Layer 5 of a small transformer language model trained on English Wikipedia (14 layers, counted from 0, width 128).
A neuron's activation on a vector x is GELU(weights . x + bias), where the dot is the dot product.

Input weights of the MLP neurons that the questions are about. A number n stands for (n - 500) times 0.00075.
n4 (bias -0.251): 371 601 720 335 362 668 283 461 398 475 638 436 504 741 458 533 290 548 512 516 703 677 562 512 628 421 477 484 257 366 485 610 454 318 328 464 677 548 500 426 463 326 567 667 743 311 583 563 333 545 518 556 236 529 403 711 554 446 725 370 370 465 701 647 573 537 350 612 504 689 546 597 567 225 492 474 596 512 434 599 496 405 504 761 391 661 429 417 525 622 431 442 314 208 682 639 714 385 699 547 624 380 415 683 409 488 552 367 670 391 480 525 468 284 595 461 273 404 671 445 409 462 216 573 342 512 903 346
n9 (bias -0.233): 646 641 536 397 424 460 445 271 547 521 570 577 594 520 457 591 411 700 578 500 458 305 379 566 463 597 481 520 338 496 645 555 771 633 305 468 716 464 232 796 475 476 365 574 480 530 634 652 500 363 642 569 533 571 582 426 378 770 492 310 631 301 412 436 508 656 376 567 203 674 391 553 386 604 630 477 439 602 538 432 602 716 577 704 534 480 400 644 560 295 735 391 324 440 303 564 852 293 387 596 557 468 718 572 110 561 580 500 382 184 524 651 408 714 404 367 283 597 727 317 452 504 417 426 520 425 730 451
n13 (bias -0.263): 848 686 404 567 642 406 442 394 410 397 224 402 616 705 508 463 445 583 281 340 546 562 698 455 661 325 323 453 561 346 555 597 437 539 530 352 533 456 492 686 339 488 378 524 573 769 666 294 492 685 371 395 195 488 605 612 408 533 448 455 473 642 417 567 516 374 577 873 448 570 280 464 563 508 343 334 432 652 400 719 437 567 818 528 663 343 528 638 733 703 309 483 346 472 405 386 552 363 616 480 653 608 679 592 288 784 305 419 646 606 464 525 512 612 393 457 456 487 406 374 567 789 467 447 540 465 656 597
n15 (bias -0.418): 606 450 376 284 513 500 597 570 844 611 557 390 407 374 577 472 274 421 435 336 521 373 426 382 537 396 446 281 487 610 452 340 370 314 406 404 512 639 572 603 298 524 437 439 650 760 670 599 472 492 574 271 557 467 464 414 471 625 733 427 603 445 579 306 496 662 496 587 496 545 691 548 458 545 628 410 472 333 375 567 466 460 585 591 366 653 370 346 314 776 366 600 528 378 632 685 761 521 260 409 604 552 496 421 604 293 580 500 972 739 629 467 437 438 256 523 508 592 476 378 787 621 113 391 460 551 528 387
n25 (bias -0.270): 359 360 626 220 283 358 517 531 526 444 564 404 677 384 748 307 287 384 418 482 519 556 384 408 467 613 548 615 583 780 347 776 637 360 112 256 315 773 200 435 639 339 407 601 409 524 706 375 509 444 325 491 326 538 569 340 552 420 459 749 647 402 469 240 577 624 483 795 359 565 411 491 589 435 173 487 342 408 570 697 905 469 468 719 646 746 366 491 605 541 509 566 431 518 561 595 464 736 388 616 518 500 353 683 495 262 482 669 623 555 541 519 581 411 766 539 150 429 348 424 922 580 454 359 625 756 500 413
n38 (bias -0.330): 676 628 488 295 784 402 356 398 527 537 707 377 680 385 774 480 483 623 431 464 575 302 277 190 380 454 350 351 748 409 581 610 744 796 530 664 401 468 475 649 360 405 244 345 597 475 624 250 524 455 271 387 410 254 585 578 538 642 412 459 577 401 492 508 678 516 427 542 371 484 567 714 542 578 425 345 500 453 442 810 656 512 452 559 286 403 591 294 428 484 676 496 423 476 525 412 504 710 579 548 753 484 577 471 251 476 608 480 460 342 375 753 524 658 579 508 596 341 361 445 626 500 442 569 421 782 484 573
n39 (bias -0.085): 533 500 496 634 492 404 573 415 614 625 679 524 532 530 442 577 377 571 603 432 520 132 574 596 547 351 333 357 341 511 745 552 362 584 609 553 299 466 512 399 360 578 596 416 706 686 480 717 343 628 556 557 603 535 523 622 574 378 591 385 215 511 537 500 644 684 471 601 420 581 371 302 414 659 543 273 421 507 516 713 496 395 542 332 547 496 586 374 500 443 723 539 492 284 188 611 534 641 504 519 893 730 401 594 363 477 684 405 508 485 496 730 556 414 512 329 493 276 500 314 429 528 554 664 515 706 545 565
n43 (bias -0.200): 621 468 478 295 511 507 405 340 700 519 485 496 497 525 584 675 87 337 433 350 678 669 598 586 346 508 454 343 445 626 507 654 351 550 621 438 616 736 469 587 256 341 658 697 836 634 523 446 247 571 554 382 578 602 482 767 420 397 584 686 493 507 572 341 449 519 581 387 555 567 383 673 204 485 545 589 588 379 481 511 369 431 489 623 351 353 525 352 720 441 416 530 433 522 545 442 710 578 610 507 566 471 433 439 583 371 475 297 577 400 412 515 341 591 293 511 453 382 429 619 371 672 481 474 580 347 562 408
n46 (bias -0.334): 615 606 496 632 479 388 539 413 432 450 632 474 321 352 375 591 530 585 364 573 357 579 328 645 165 445 355 599 354 552 489 393 607 772 426 634 337 613 337 663 249 508 580 546 228 692 487 516 889 454 747 533 657 386 698 522 280 530 459 483 317 568 536 484 287 624 695 466 443 767 513 902 508 554 601 404 496 563 445 859 316 331 688 576 530 508 452 295 483 541 597 441 582 512 218 530 625 400 567 536 561 663 252 462 336 298 508 430 705 339 435 416 569 496 534 398 617 508 533 436 648 632 261 479 540 456 512 578
n55 (bias -0.220): 492 507 558 424 331 545 310 579 628 484 535 557 403 591 355 425 488 362 902 388 440 516 413 480 452 544 515 406 467 553 578 386 863 627 401 519 405 580 545 560 326 412 504 571 383 528 855 393 296 318 699 523 375 456 613 852 328 452 450 492 371 420 705 534 360 508 563 664 523 389 240 765 544 734 492 496 461 639 628 531 252 416 566 572 315 570 729 390 659 508 419 716 254 321 444 488 386 665 680 683 450 438 422 444 400 543 592 601 235 512 651 616 439 424 548 530 500 327 575 322 625 492 552 329 523 587 573 512
n79 (bias -0.323): 530 511 640 377 468 412 383 629 504 757 449 492 376 496 586 548 492 280 599 391 508 228 500 452 584 702 358 675 762 523 261 525 459 489 429 512 456 639 475 308 756 454 385 635 599 602 399 697 369 436 593 222 409 366 417 441 686 626 434 369 727 500 381 384 449 784 175 540 477 484 399 516 362 408 552 493 543 424 209 608 562 442 594 558 504 771 385 581 356 622 411 625 417 396 375 717 450 359 770 346 820 500 607 682 468 622 523 260 429 433 535 661 450 561 476 699 546 508 508 631 305 431 468 453 458 591 682 504
n88 (bias -0.244): 632 496 471 407 654 412 575 600 528 656 711 452 332 258 201 721 517 772 496 234 479 437 563 358 529 530 287 548 451 552 474 349 281 556 645 610 412 581 410 643 483 281 725 438 906 577 525 435 592 336 293 339 699 377 769 465 581 440 566 596 664 452 516 443 286 674 253 508 319 748 500 483 261 681 508 542 361 456 449 719 504 614 475 512 791 591 464 601 362 571 652 470 450 314 483 620 597 478 373 488 377 774 321 636 432 347 301 392 455 616 508 500 411 598 454 579 378 333 625 565 427 466 416 467 314 704 655 512
n121 (bias -0.229): 477 414 577 409 391 614 459 768 492 588 476 504 634 447 541 614 139 312 418 361 568 564 584 465 273 589 586 481 634 435 575 561 573 511 371 500 480 642 504 400 456 350 527 394 331 532 436 400 343 448 621 562 421 428 512 267 279 536 263 551 574 523 179 431 348 390 493 696 309 790 596 828 359 524 544 726 515 417 665 462 492 726 527 645 524 551 538 641 557 520 555 613 422 489 672 402 607 587 540 734 671 396 190 480 392 476 435 692 664 190 543 825 415 528 532 339 488 274 532 451 565 642 440 414 623 508 434 382
n124 (bias -0.164): 532 362 353 192 265 432 549 662 496 723 505 241 728 659 451 322 215 482 533 495 367 344 239 542 382 433 398 675 605 808 449 524 389 348 278 472 226 491 74 699 585 304 301 463 640 355 729 495 744 514 390 491 547 400 565 371 490 452 703 678 641 957 636 473 686 579 527 653 407 457 424 268 720 410 72 648 306 827 443 559 621 400 542 596 553 398 432 168 588 621 597 524 453 414 405 640 546 593 414 509 611 615 500 582 519 355 495 593 719 561 509 667 697 486 486 656 436 457 598 684 627 461 344 565 673 783 390 299
n137 (bias -0.382): 704 423 529 660 526 692 496 537 471 565 318 230 449 710 540 496 382 550 120 129 690 268 560 394 423 578 412 712 595 410 420 808 137 415 366 671 513 628 272 552 483 281 508 428 597 535 630 756 623 513 661 492 551 405 795 697 383 426 529 317 209 393 422 430 353 492 472 638 466 723 513 555 487 586 306 649 254 508 569 529 716 521 496 644 609 454 422 331 522 568 576 565 356 512 794 592 446 411 699 467 508 354 542 400 604 424 347 441 416 631 345 548 777 535 569 323 276 378 504 575 373 609 440 294 591 508 404 530
n159 (bias -0.298): 515 641 658 341 484 546 684 558 589 520 344 143 570 317 595 629 575 578 512 334 651 337 419 274 557 525 481 674 547 523 598 362 529 416 500 385 399 606 533 512 614 273 570 492 752 666 545 567 601 423 507 353 364 549 552 377 619 578 167 395 606 671 406 339 572 388 477 541 210 484 594 564 447 654 541 466 373 538 488 512 671 563 607 531 578 468 555 707 350 612 428 697 556 383 602 766 203 259 668 492 631 532 516 545 336 736 634 356 652 460 333 496 296 685 235 832 198 451 625 433 492 583 394 456 453 442 591 444
n161 (bias -0.234): 547 511 408 634 596 435 507 410 669 645 646 539 455 129 603 384 403 372 549 423 313 473 310 703 234 615 347 424 552 565 415 543 581 457 536 559 405 471 438 359 648 595 782 583 597 747 492 496 436 538 514 359 376 439 522 536 320 519 563 609 422 435 584 606 392 665 511 626 767 814 259 262 308 534 668 542 515 478 446 624 609 372 411 547 384 656 668 435 305 601 433 362 366 467 668 306 456 622 714 642 700 585 380 485 500 433 636 712 574 448 467 389 401 519 538 411 533 458 372 453 442 481 546 411 657 615 397 317
n162 (bias -0.374): 398 751 600 394 688 672 233 648 726 512 334 475 384 638 531 642 219 456 848 516 268 467 171 744 327 542 427 336 591 421 522 711 471 593 294 332 570 603 252 446 722 547 469 671 379 647 570 314 419 533 500 331 447 384 763 474 454 708 544 618 385 531 567 425 403 484 534 769 532 578 442 532 400 463 587 364 516 290 571 492 534 342 568 295 546 500 492 350 500 593 458 645 350 378 670 601 377 594 550 464 400 588 796 646 769 391 460 605 512 431 641 541 504 442 549 311 532 683 472 693 429 446 479 427 456 352 460 281
n177 (bias -0.243): 436 599 422 180 500 339 416 665 492 377 637 618 765 622 441 400 569 361 600 323 521 563 445 647 547 607 342 472 781 597 425 591 642 432 429 377 614 716 366 542 394 427 512 287 425 565 598 239 651 475 375 426 525 320 483 266 325 401 438 705 586 686 837 366 479 467 634 611 512 483 338 429 389 399 530 516 381 492 359 696 470 264 624 508 616 794 358 334 556 425 677 692 346 411 368 318 732 452 496 345 504 484 504 624 564 267 459 762 550 371 488 828 545 611 589 429 300 255 601 643 613 818 568 413 520 448 652 638
n179 (bias -0.293): 650 632 795 437 527 458 198 525 220 416 639 577 412 411 636 400 469 492 613 265 420 865 456 583 676 389 253 383 736 555 410 365 464 525 445 560 408 615 351 258 438 364 605 543 595 428 810 390 522 170 563 552 261 447 881 569 335 491 393 622 426 365 576 576 440 322 393 518 410 548 611 591 295 720 748 347 603 375 376 593 482 462 659 386 621 457 534 580 527 426 308 540 409 403 602 666 386 537 863 631 843 577 509 375 691 400 543 487 552 574 444 491 530 304 606 512 135 545 522 311 534 679 513 310 453 579 688 604
n188 (bias -0.466): 475 590 833 558 469 537 725 673 347 504 312 357 382 787 358 406 407 521 620 399 552 639 639 311 365 496 342 582 436 695 744 527 593 500 355 538 669 550 402 535 396 441 500 732 551 650 295 421 509 587 551 487 346 447 521 409 535 786 314 534 278 409 167 458 381 569 573 649 619 526 338 751 579 348 186 460 635 426 697 668 749 688 525 579 681 313 254 637 527 633 645 430 363 313 303 646 492 545 675 479 699 745 329 324 517 487 647 428 402 590 254 592 416 632 308 773 387 315 534 544 488 474 582 581 458 496 307 410
n193 (bias -0.122): 396 592 511 469 533 521 698 472 572 310 479 421 609 625 248 608 433 475 350 521 518 471 522 507 482 349 333 569 454 667 617 474 326 466 375 560 612 475 303 540 409 675 538 619 536 715 639 472 514 467 412 454 701 629 629 565 603 493 475 396 568 545 444 416 486 672 551 398 507 631 284 475 666 402 420 500 305 490 258 440 694 325 425 678 304 507 594 507 425 271 578 412 361 458 420 493 675 591 368 528 681 564 378 264 537 453 658 711 579 461 475 533 539 724 270 480 472 408 453 545 347 578 547 678 633 780 743 704
n195 (bias -0.241): 477 538 594 588 753 309 530 664 698 609 559 425 449 438 688 874 504 504 722 488 577 596 243 301 339 297 365 409 500 292 572 422 430 436 446 414 564 620 385 520 343 620 400 488 662 512 472 581 476 677 349 410 230 480 504 660 597 329 543 564 631 550 454 260 579 437 455 840 763 400 297 323 289 420 423 533 445 546 614 484 570 500 594 288 627 661 531 465 550 647 314 390 445 458 565 742 249 379 694 585 629 356 421 736 399 326 566 528 433 294 445 601 702 634 492 594 539 557 321 553 408 610 468 547 570 393 383 369
n243 (bias -0.170): 436 469 316 397 459 652 242 574 641 452 496 465 503 404 761 607 443 411 548 410 549 574 322 449 359 523 486 556 676 624 397 397 538 489 252 428 493 762 348 634 533 336 667 353 679 489 537 364 496 411 423 569 471 279 529 380 320 380 623 588 579 777 582 414 645 606 808 601 384 708 590 566 477 489 198 616 439 486 432 536 801 232 518 514 787 605 379 500 603 526 383 399 493 425 582 489 414 485 556 471 641 399 551 556 474 500 464 540 577 628 420 526 392 462 560 598 425 481 415 614 511 704 552 314 643 666 385 537
n249 (bias -0.346): 576 270 410 630 638 340 349 424 428 516 228 367 489 423 523 500 377 345 381 535 383 757 323 679 444 423 346 451 251 773 572 800 484 398 437 574 404 527 397 500 608 346 649 552 772 565 613 457 599 668 633 582 464 480 705 320 545 504 430 381 437 791 373 662 555 603 605 682 331 672 642 413 480 484 303 522 324 606 541 485 418 682 669 346 696 543 338 531 484 445 478 464 224 369 742 414 515 704 468 566 668 609 409 516 641 599 182 425 425 405 539 609 550 342 621 737 593 329 432 586 485 500 524 496 500 591 368 622
n250 (bias -0.111): 446 520 397 219 468 513 520 513 655 486 350 390 635 418 808 861 486 367 577 307 725 553 330 321 645 618 487 594 608 551 374 558 518 420 441 569 603 558 507 436 348 439 615 626 640 540 578 316 588 528 554 465 524 385 545 356 761 407 355 419 543 456 592 510 562 503 622 589 614 472 593 615 400 196 368 403 497 560 475 671 671 572 618 558 504 479 289 480 485 577 625 708 315 554 521 569 575 507 429 428 431 459 629 428 375 465 572 382 413 297 594 436 555 672 489 560 343 540 542 471 629 388 316 378 469 473 668 469

Each question shows a token from some text and the vector x that enters the MLP there. A number n stands for (n - 500) times 0.014.

"g": 586 542 407 563 621 516 511 524 596 533 457 477 440 600 493 504 610 551 545 529 546 442 437 501 599 573 670 560 367 514 553 367 516 460 423 527 401 533 490 499 623 530 559 410 541 337 551 529 536 417 469 502 597 349 394 504 565 313 519 495 466 432 490 531 551 386 444 371 566 525 481 557 462 548 559 576 590 423 564 476 620 542 503 528 505 472 525 477 624 426 493 500 642 527 488 509 550 303 479 480 467 324 337 579 533 512 447 629 328 510 505 432 576 293 624 489 475 452 481 540 435 531 508 552 310 476 582 485
Which three neurons fire most, strongest first? n4, n88, n137

"on": 437 502 481 476 473 420 509 575 545 597 504 456 474 564 466 589 432 514 525 514 378 506 457 589 427 502 644 555 367 625 456 491 552 481 553 393 485 400 603 377 395 639 409 338 516 454 557 460 580 479 502 549 525 444 627 524 455 469 555 364 454 489 595 542 537 555 499 564 437 338 542 479 676 505 438 508 423 509 577 454 531 435 448 460 545 280 470 515 442 430 463 300 629 703 534 404 487 529 565 601 336 648 460 434 497 492 498 475 559 442 596 591 620 469 547 491 541 481 468 481 508 470 564 603 594 521 452 579
Which two neurons fire most, strongest first? n124, n249

"a": 523 464 515 520 538 424 540 448 598 409 385 521 503 437 438 459 512 450 435 403 485 488 604 464 549 514 495 500 656 572 513 654 505 530 524 487 411 384 557 240 677 502 489 499 419 525 276 486 404 652 521 659 556 463 388 440 590 387 529 559 412 410 504 598 429 456 543 491 547 423 645 552 553 489 480 453 510 438 661 468 604 647 466 490 481 480 473 504 427 382 536 504 601 656 521 524 542 560 421 524 291 529 567 561 605 524 277 510 440 577 479 379 629 424 565 567 504 538 466 511 582 487 541 466 523 446 435 618
Which of these neurons fires most? n249

"od": 436 463 321 517 550 526 474 579 519 523 434 553 547 541 574 504 471 515 538 442 278 496 507 482 532 567 641 504 484 549 493 420 579 443 547 431 501 512 539 314 412 551 486 480 483 468 574 417 517 446 573 464 433 381 583 441 379 553 427 547 509 525 438 616 467 514 522 563 558 486 502 566 506 505 537 420 483 452 715 434 492 413 346 594 355 337 505 604 499 395 554 516 610 628 501 455 532 592 458 532 451 552 543 685 666 332 547 514 516 583 521 571 501 527 394 506 559 574 506 400 563 544 433 489 489 486 435 513
Which of these neurons fires most? n162

"or": 373 629 416 570 363 361 532 461 469 519 387 521 417 515 586 365 571 573 526 569 498 554 617 418 453 539 665 514 405 422 448 407 589 610 506 485 558 492 659 347 515 599 520 557 418 304 377 448 521 428 484 458 456 551 444 661 531 568 526 532 494 430 650 566 510 518 483 545 615 439 488 544 589 524 647 493 533 539 583 426 574 496 398 492 475 416 468 552 463 399 370 570 480 441 446 469 472 545 555 536 482 593 332 553 547 404 564 500 523 410 670 488 467 481 503 530 490 561 490 381 504 481 597 433 559 408 451 512
The most active neuron and its activation: n55, at about 1.8

" ": 443 432 279 468 505 507 418 512 530 476 565 494 557 513 516 503 478 477 516 495 523 514 435 436 510 547 618 504 528 555 480 478 520 419 454 396 425 525 436 498 518 449 441 483 533 358 514 436 528 550 460 465 507 453 477 317 514 491 544 488 508 509 579 558 634 433 610 561 459 472 516 515 694 456 408 532 436 471 485 467 581 458 470 505 616 538 448 546 488 502 489 572 674 862 474 480 529 543 581 505 316 492 501 508 419 428 419 506 466 474 604 547 549 505 558 584 509 449 405 465 593 475 590 537 491 553 493 465
The most active neuron and its activation: n25, at about 4.2

"s": 416 506 395 410 628 540 500 556 459 508 512 521 379 514 462 504 528 595 295 553 521 533 512 489 553 574 644 356 582 362 513 508 608 561 610 539 423 611 474 413 417 600 420 471 417 368 575 450 481 551 521 620 559 536 460 614 562 464 462 435 439 464 422 497 485 482 381 317 514 458 482 636 474 575 476 518 563 427 609 382 561 477 601 520 382 446 431 536 623 450 504 512 481 695 543 486 470 482 597 493 298 573 502 510 501 415 616 521 472 496 502 360 538 512 617 473 516 586 618 445 480 400 538 518 497 617 406 673
Which of these neurons fires most? n38

" I": 402 480 319 438 457 503 549 496 594 502 405 641 494 508 522 546 602 521 615 535 437 527 444 550 652 479 799 544 520 539 438 464 462 494 600 550 535 632 463 498 557 552 516 386 441 493 489 456 422 393 466 479 587 543 393 338 524 410 480 577 538 534 511 481 558 413 512 579 390 486 553 470 525 407 454 555 467 536 550 527 506 461 508 414 396 500 532 535 318 493 449 486 677 627 432 561 338 500 396 516 290 525 453 597 504 463 582 483 472 506 486 474 566 532 522 475 509 519 523 604 587 557 516 423 588 524 470 534
Which of these neurons fires most? n243

"ill": 440 630 486 524 591 480 417 451 539 434 648 515 543 555 535 415 524 533 447 659 474 454 512 551 492 518 640 602 329 373 584 422 371 406 545 430 537 483 425 564 442 510 441 544 620 322 570 427 351 617 560 357 581 470 521 436 508 423 409 528 453 441 458 442 515 491 427 433 576 525 617 484 504 517 523 451 635 474 595 451 419 622 406 496 474 585 527 532 441 523 513 317 518 627 570 494 439 473 586 473 541 504 502 527 528 531 495 530 473 624 530 513 479 657 489 502 499 554 525 510 322 503 567 488 505 283 619 419
Which three neurons fire most, strongest first? n4, n195, n43

" a": 355 545 506 463 441 473 487 442 397 420 500 532 472 536 554 430 657 501 467 492 493 597 483 552 615 569 712 572 474 592 493 464 476 356 517 519 563 446 376 517 562 522 512 555 365 482 457 530 573 468 503 513 405 483 405 321 554 453 542 511 600 473 483 464 514 578 482 623 481 457 547 498 523 532 540 564 450 502 491 387 528 567 375 522 441 457 408 549 586 498 546 475 635 716 457 463 516 445 568 450 211 288 515 459 583 405 501 525 499 564 641 553 480 460 569 484 427 437 513 555 635 479 466 435 530 486 556 563
Which of these neurons fires most? n25

"v": 571 479 370 505 615 522 521 442 597 555 360 542 438 648 391 468 454 601 466 448 380 366 548 486 523 545 466 571 568 547 509 452 459 512 493 539 440 523 448 563 516 516 513 375 492 445 617 507 566 527 568 442 599 352 536 525 540 535 665 440 500 499 470 625 469 358 522 353 591 525 533 552 458 542 531 513 502 522 470 285 349 631 464 532 556 497 557 458 590 410 468 446 598 667 461 389 488 440 498 573 418 478 361 520 437 591 429 595 505 440 404 560 571 347 449 577 536 424 470 501 428 555 464 646 437 494 620 616
The most active neuron and its activation: n137, at about 0.86

" was": 376 463 451 401 463 514 496 520 491 429 469 483 521 403 436 540 579 460 504 604 388 654 541 465 527 522 588 469 566 503 485 629 449 453 427 418 460 563 496 621 486 609 532 554 552 551 556 445 486 494 463 487 567 541 454 553 481 461 527 538 403 439 608 552 548 374 516 597 426 519 569 512 611 492 506 596 521 592 445 427 368 354 382 416 516 400 513 521 426 398 548 483 595 761 497 388 502 541 534 404 298 423 667 526 474 503 523 622 448 521 620 591 546 647 531 399 447 508 492 454 604 550 453 455 569 438 513 467
Which of these neurons fires most? n177

"t": 547 440 467 343 605 564 519 521 459 514 487 401 514 393 480 531 480 474 522 523 565 437 341 424 507 533 691 418 653 499 595 385 579 514 615 513 319 330 658 521 603 529 472 416 578 563 479 460 442 604 417 425 516 478 481 532 445 521 352 422 531 477 449 519 524 466 457 486 595 535 620 473 623 559 668 466 597 415 423 570 525 449 308 560 411 437 562 602 531 427 479 549 596 594 392 455 548 486 534 467 558 436 407 565 495 590 488 366 466 429 532 444 642 455 426 471 464 495 538 556 435 558 563 577 429 614 592 590
Which of these neurons fires most? n38

" p": 447 672 319 480 422 491 464 484 479 470 480 568 513 549 540 432 567 548 464 487 383 563 515 586 549 601 549 460 511 499 542 441 579 482 454 536 588 498 494 437 576 650 426 504 412 442 460 408 495 447 511 570 587 435 359 284 514 594 592 525 542 438 538 447 531 475 569 481 487 460 395 581 600 491 573 530 554 557 476 404 544 424 303 535 495 545 467 556 559 554 563 499 713 686 348 388 482 462 546 477 388 457 536 526 575 524 440 497 453 626 526 453 493 657 516 459 502 453 478 497 405 498 483 413 465 563 449 497
Which of these neurons fires most? n177

"o": 526 505 461 399 585 508 529 428 461 494 542 505 488 460 594 447 621 435 434 510 354 613 429 446 554 496 566 526 407 395 462 454 409 569 589 503 450 569 643 423 456 547 553 462 528 292 393 552 437 510 521 536 571 491 455 486 489 536 557 415 483 495 500 644 345 465 680 621 607 478 615 506 468 469 514 479 605 529 410 278 546 454 399 479 604 536 532 318 503 588 449 507 738 663 626 462 417 562 531 450 420 586 532 517 561 502 497 460 514 464 500 483 500 461 556 504 490 574 426 430 705 483 370 500 444 399 412 565
The most active neuron and its activation: n15, at about 0.19

"i": 551 443 374 543 522 417 568 465 434 453 553 466 488 532 534 531 578 512 437 608 551 398 529 426 490 598 533 589 508 509 550 511 506 534 593 502 462 458 575 360 623 594 469 358 461 619 490 505 476 552 559 525 587 406 467 440 530 434 357 410 477 576 492 416 512 511 584 474 609 458 452 489 492 508 460 364 532 479 578 481 541 583 434 534 558 433 473 620 318 559 529 565 697 775 278 531 450 315 532 567 488 619 366 470 428 567 403 474 591 409 535 448 554 463 516 484 521 530 433 536 543 474 517 617 379 440 404 533
The most active neuron and its activation: n46, at about 1

"ol": 403 433 420 543 434 413 529 615 530 399 410 513 674 507 539 510 696 511 571 442 391 467 555 497 483 501 550 609 268 405 533 508 450 522 502 497 493 379 539 276 414 601 513 506 470 528 254 509 530 565 592 567 521 439 561 468 521 459 488 498 514 451 413 525 511 429 409 451 628 500 461 486 642 624 610 480 639 564 486 375 640 446 415 512 589 497 555 444 574 325 521 561 596 651 491 499 451 490 514 541 510 541 533 435 471 501 432 586 461 466 578 409 489 459 517 391 430 519 477 370 539 529 460 612 569 469 515 600
Which two neurons fire most, strongest first? n39, n193

"le": 375 446 440 459 594 460 544 373 521 368 526 499 502 457 551 585 559 479 474 590 585 540 486 533 442 518 612 520 586 484 506 421 611 604 641 499 451 446 826 395 459 524 629 449 429 478 275 565 491 457 519 489 492 406 486 442 323 399 460 414 455 527 571 566 581 538 438 419 475 561 563 400 487 522 451 502 557 457 486 616 475 545 323 501 565 415 551 502 513 479 468 396 687 719 447 478 521 595 533 531 393 562 313 575 470 558 621 494 424 471 588 449 502 575 477 342 530 481 572 485 574 540 494 515 428 426 507 673
Which two neurons fire most, strongest first? n46, n39

"y": 502 538 400 515 509 542 537 472 370 469 494 443 443 519 449 597 446 488 446 590 563 463 541 679 514 603 735 524 494 478 498 489 538 623 490 565 484 396 453 395 395 510 490 560 452 390 406 486 438 447 420 554 549 467 430 424 427 451 530 477 465 518 520 599 436 469 515 618 520 517 604 540 562 497 521 459 583 506 580 308 473 571 387 572 328 367 535 641 625 578 480 448 597 707 447 572 602 389 568 465 486 443 345 418 461 561 560 464 667 441 651 493 511 372 500 432 552 570 483 497 513 430 357 575 536 442 414 576
Which three neurons fire most, strongest first? n121, n46, n4

"The": 429 451 399 600 510 504 536 443 570 468 590 584 483 540 472 384 628 448 560 545 362 636 356 512 593 482 817 549 500 608 413 436 514 512 556 460 491 506 554 530 506 500 488 432 491 467 492 436 514 488 473 504 530 568 458 543 461 427 498 517 458 476 475 418 366 425 472 477 427 491 515 453 660 580 407 547 313 529 505 527 566 497 349 551 523 495 423 595 549 625 502 527 584 525 552 541 439 531 397 401 327 495 550 460 526 520 645 465 582 543 572 498 418 559 619 492 461 460 466 542 558 581 479 366 513 468 481 522
Which two neurons fire most, strongest first? n25, n243

"it": 490 411 533 442 540 496 567 425 450 552 576 400 457 564 467 415 577 471 379 477 583 569 467 376 675 456 605 583 490 317 488 467 456 532 507 634 573 466 374 388 467 603 515 428 539 458 293 501 360 535 494 434 452 539 329 467 532 595 512 448 489 556 477 457 475 447 478 466 506 528 478 503 603 487 517 456 505 568 681 512 467 486 515 579 428 387 517 546 619 461 522 576 530 602 395 561 391 348 618 571 452 522 515 582 663 334 569 519 357 570 566 554 597 429 717 396 564 543 601 583 399 336 545 538 534 532 421 451
Which of these neurons fires most? n137

"at": 509 562 539 399 452 446 468 440 533 598 497 698 480 498 518 632 604 484 483 465 606 367 452 465 558 625 516 506 520 466 500 431 546 558 539 445 647 429 713 583 614 456 557 429 513 530 509 553 378 459 468 376 471 529 319 592 509 613 508 370 577 437 522 563 583 526 456 441 467 448 414 493 572 476 635 424 459 475 554 325 471 451 475 514 591 503 477 545 493 519 546 548 652 678 475 483 564 419 445 506 145 462 402 585 457 596 399 409 429 581 523 433 468 571 517 520 548 586 522 407 456 331 465 514 425 496 597 457
Which of these neurons fires most? n9

"ive": 353 462 491 453 510 431 567 511 497 436 595 475 433 554 470 376 643 486 577 537 399 546 547 478 423 478 509 458 526 573 598 531 448 441 534 554 477 474 565 331 318 539 466 543 459 431 364 464 376 559 582 519 452 552 431 581 444 403 530 415 421 463 518 538 575 576 364 408 552 482 652 549 585 543 523 465 559 447 476 527 500 428 318 542 420 480 550 462 600 479 478 534 488 818 425 461 488 574 612 561 303 482 492 556 605 558 585 501 492 553 656 493 431 567 577 534 635 575 594 497 514 456 548 403 551 409 331 628
The most active neuron and its activation: n55, at about 0.97

" at": 393 467 423 535 636 472 495 533 503 430 511 489 575 563 485 581 564 403 531 571 442 652 623 390 528 537 682 540 532 483 484 518 469 479 378 435 498 412 589 612 537 440 553 428 418 525 399 436 440 439 396 435 530 518 552 524 531 518 560 446 443 517 390 499 632 516 519 558 474 509 477 373 633 496 514 528 516 513 331 384 646 439 278 552 493 446 524 425 524 428 470 504 710 732 405 434 504 532 579 438 304 491 605 443 514 551 510 500 498 462 655 474 564 502 477 454 567 487 470 428 478 538 501 497 593 464 559 560
Which of these neurons fires most? n193

"ch": 443 480 404 405 550 504 525 399 515 531 477 582 479 590 578 549 495 505 620 466 432 472 586 427 552 456 597 388 449 502 500 363 346 515 476 514 488 538 592 348 603 609 385 523 493 524 523 530 403 531 628 551 467 418 295 481 508 499 609 480 478 487 662 649 523 539 482 496 598 682 409 511 573 560 617 528 492 582 461 502 522 471 440 583 430 480 480 519 488 560 451 523 732 589 433 545 474 421 361 484 338 473 609 557 450 553 444 544 507 538 496 435 452 394 520 444 425 570 427 385 450 553 582 490 340 512 512 503
The most active neuron and its activation: n15, at about 0.71

"il": 435 476 538 606 544 442 571 438 410 531 498 624 453 406 612 491 534 490 438 514 625 513 572 578 393 492 618 550 265 370 354 502 466 467 537 508 568 442 459 304 537 579 334 386 520 534 443 406 513 498 486 517 405 655 518 616 517 592 473 512 485 480 405 524 575 374 478 580 562 512 527 435 618 541 587 415 536 574 544 476 545 533 496 485 447 509 539 511 492 403 505 468 536 740 445 530 616 325 454 534 409 459 493 716 366 445 422 627 505 425 560 364 499 553 579 443 494 644 498 556 492 598 502 481 461 474 448 470
The most active neuron and its activation: n195, at about 1.2

" s": 450 665 396 298 446 490 429 534 475 516 413 490 473 532 582 568 540 455 492 529 501 624 422 448 470 537 695 440 587 488 449 468 545 532 491 538 520 459 586 558 586 464 487 595 495 429 517 494 563 558 531 528 466 501 404 370 499 581 617 474 561 432 560 502 619 525 582 392 447 458 480 578 547 454 501 609 518 583 525 428 475 423 365 520 549 409 392 536 486 458 507 570 620 840 451 542 477 473 579 394 355 445 614 515 435 442 431 434 399 523 532 468 511 525 526 526 436 481 509 507 409 516 480 555 444 478 445 439
The most active neuron and its activation: n250, at about 2.2

" C": 509 555 186 532 476 505 468 474 560 463 506 535 584 542 556 478 554 491 484 389 489 528 482 589 463 490 705 470 502 490 446 470 546 472 463 511 472 470 514 497 550 490 372 530 491 502 369 458 461 511 587 542 417 506 519 590 508 450 560 499 589 558 431 540 544 508 582 503 473 563 481 439 592 404 491 514 541 510 411 427 568 537 458 539 479 424 535 500 450 466 455 536 713 812 521 488 442 452 467 451 482 421 440 535 483 469 575 498 497 485 454 512 531 572 555 488 556 506 434 559 419 500 524 465 510 484 433 533
Which of these neurons fires most? n243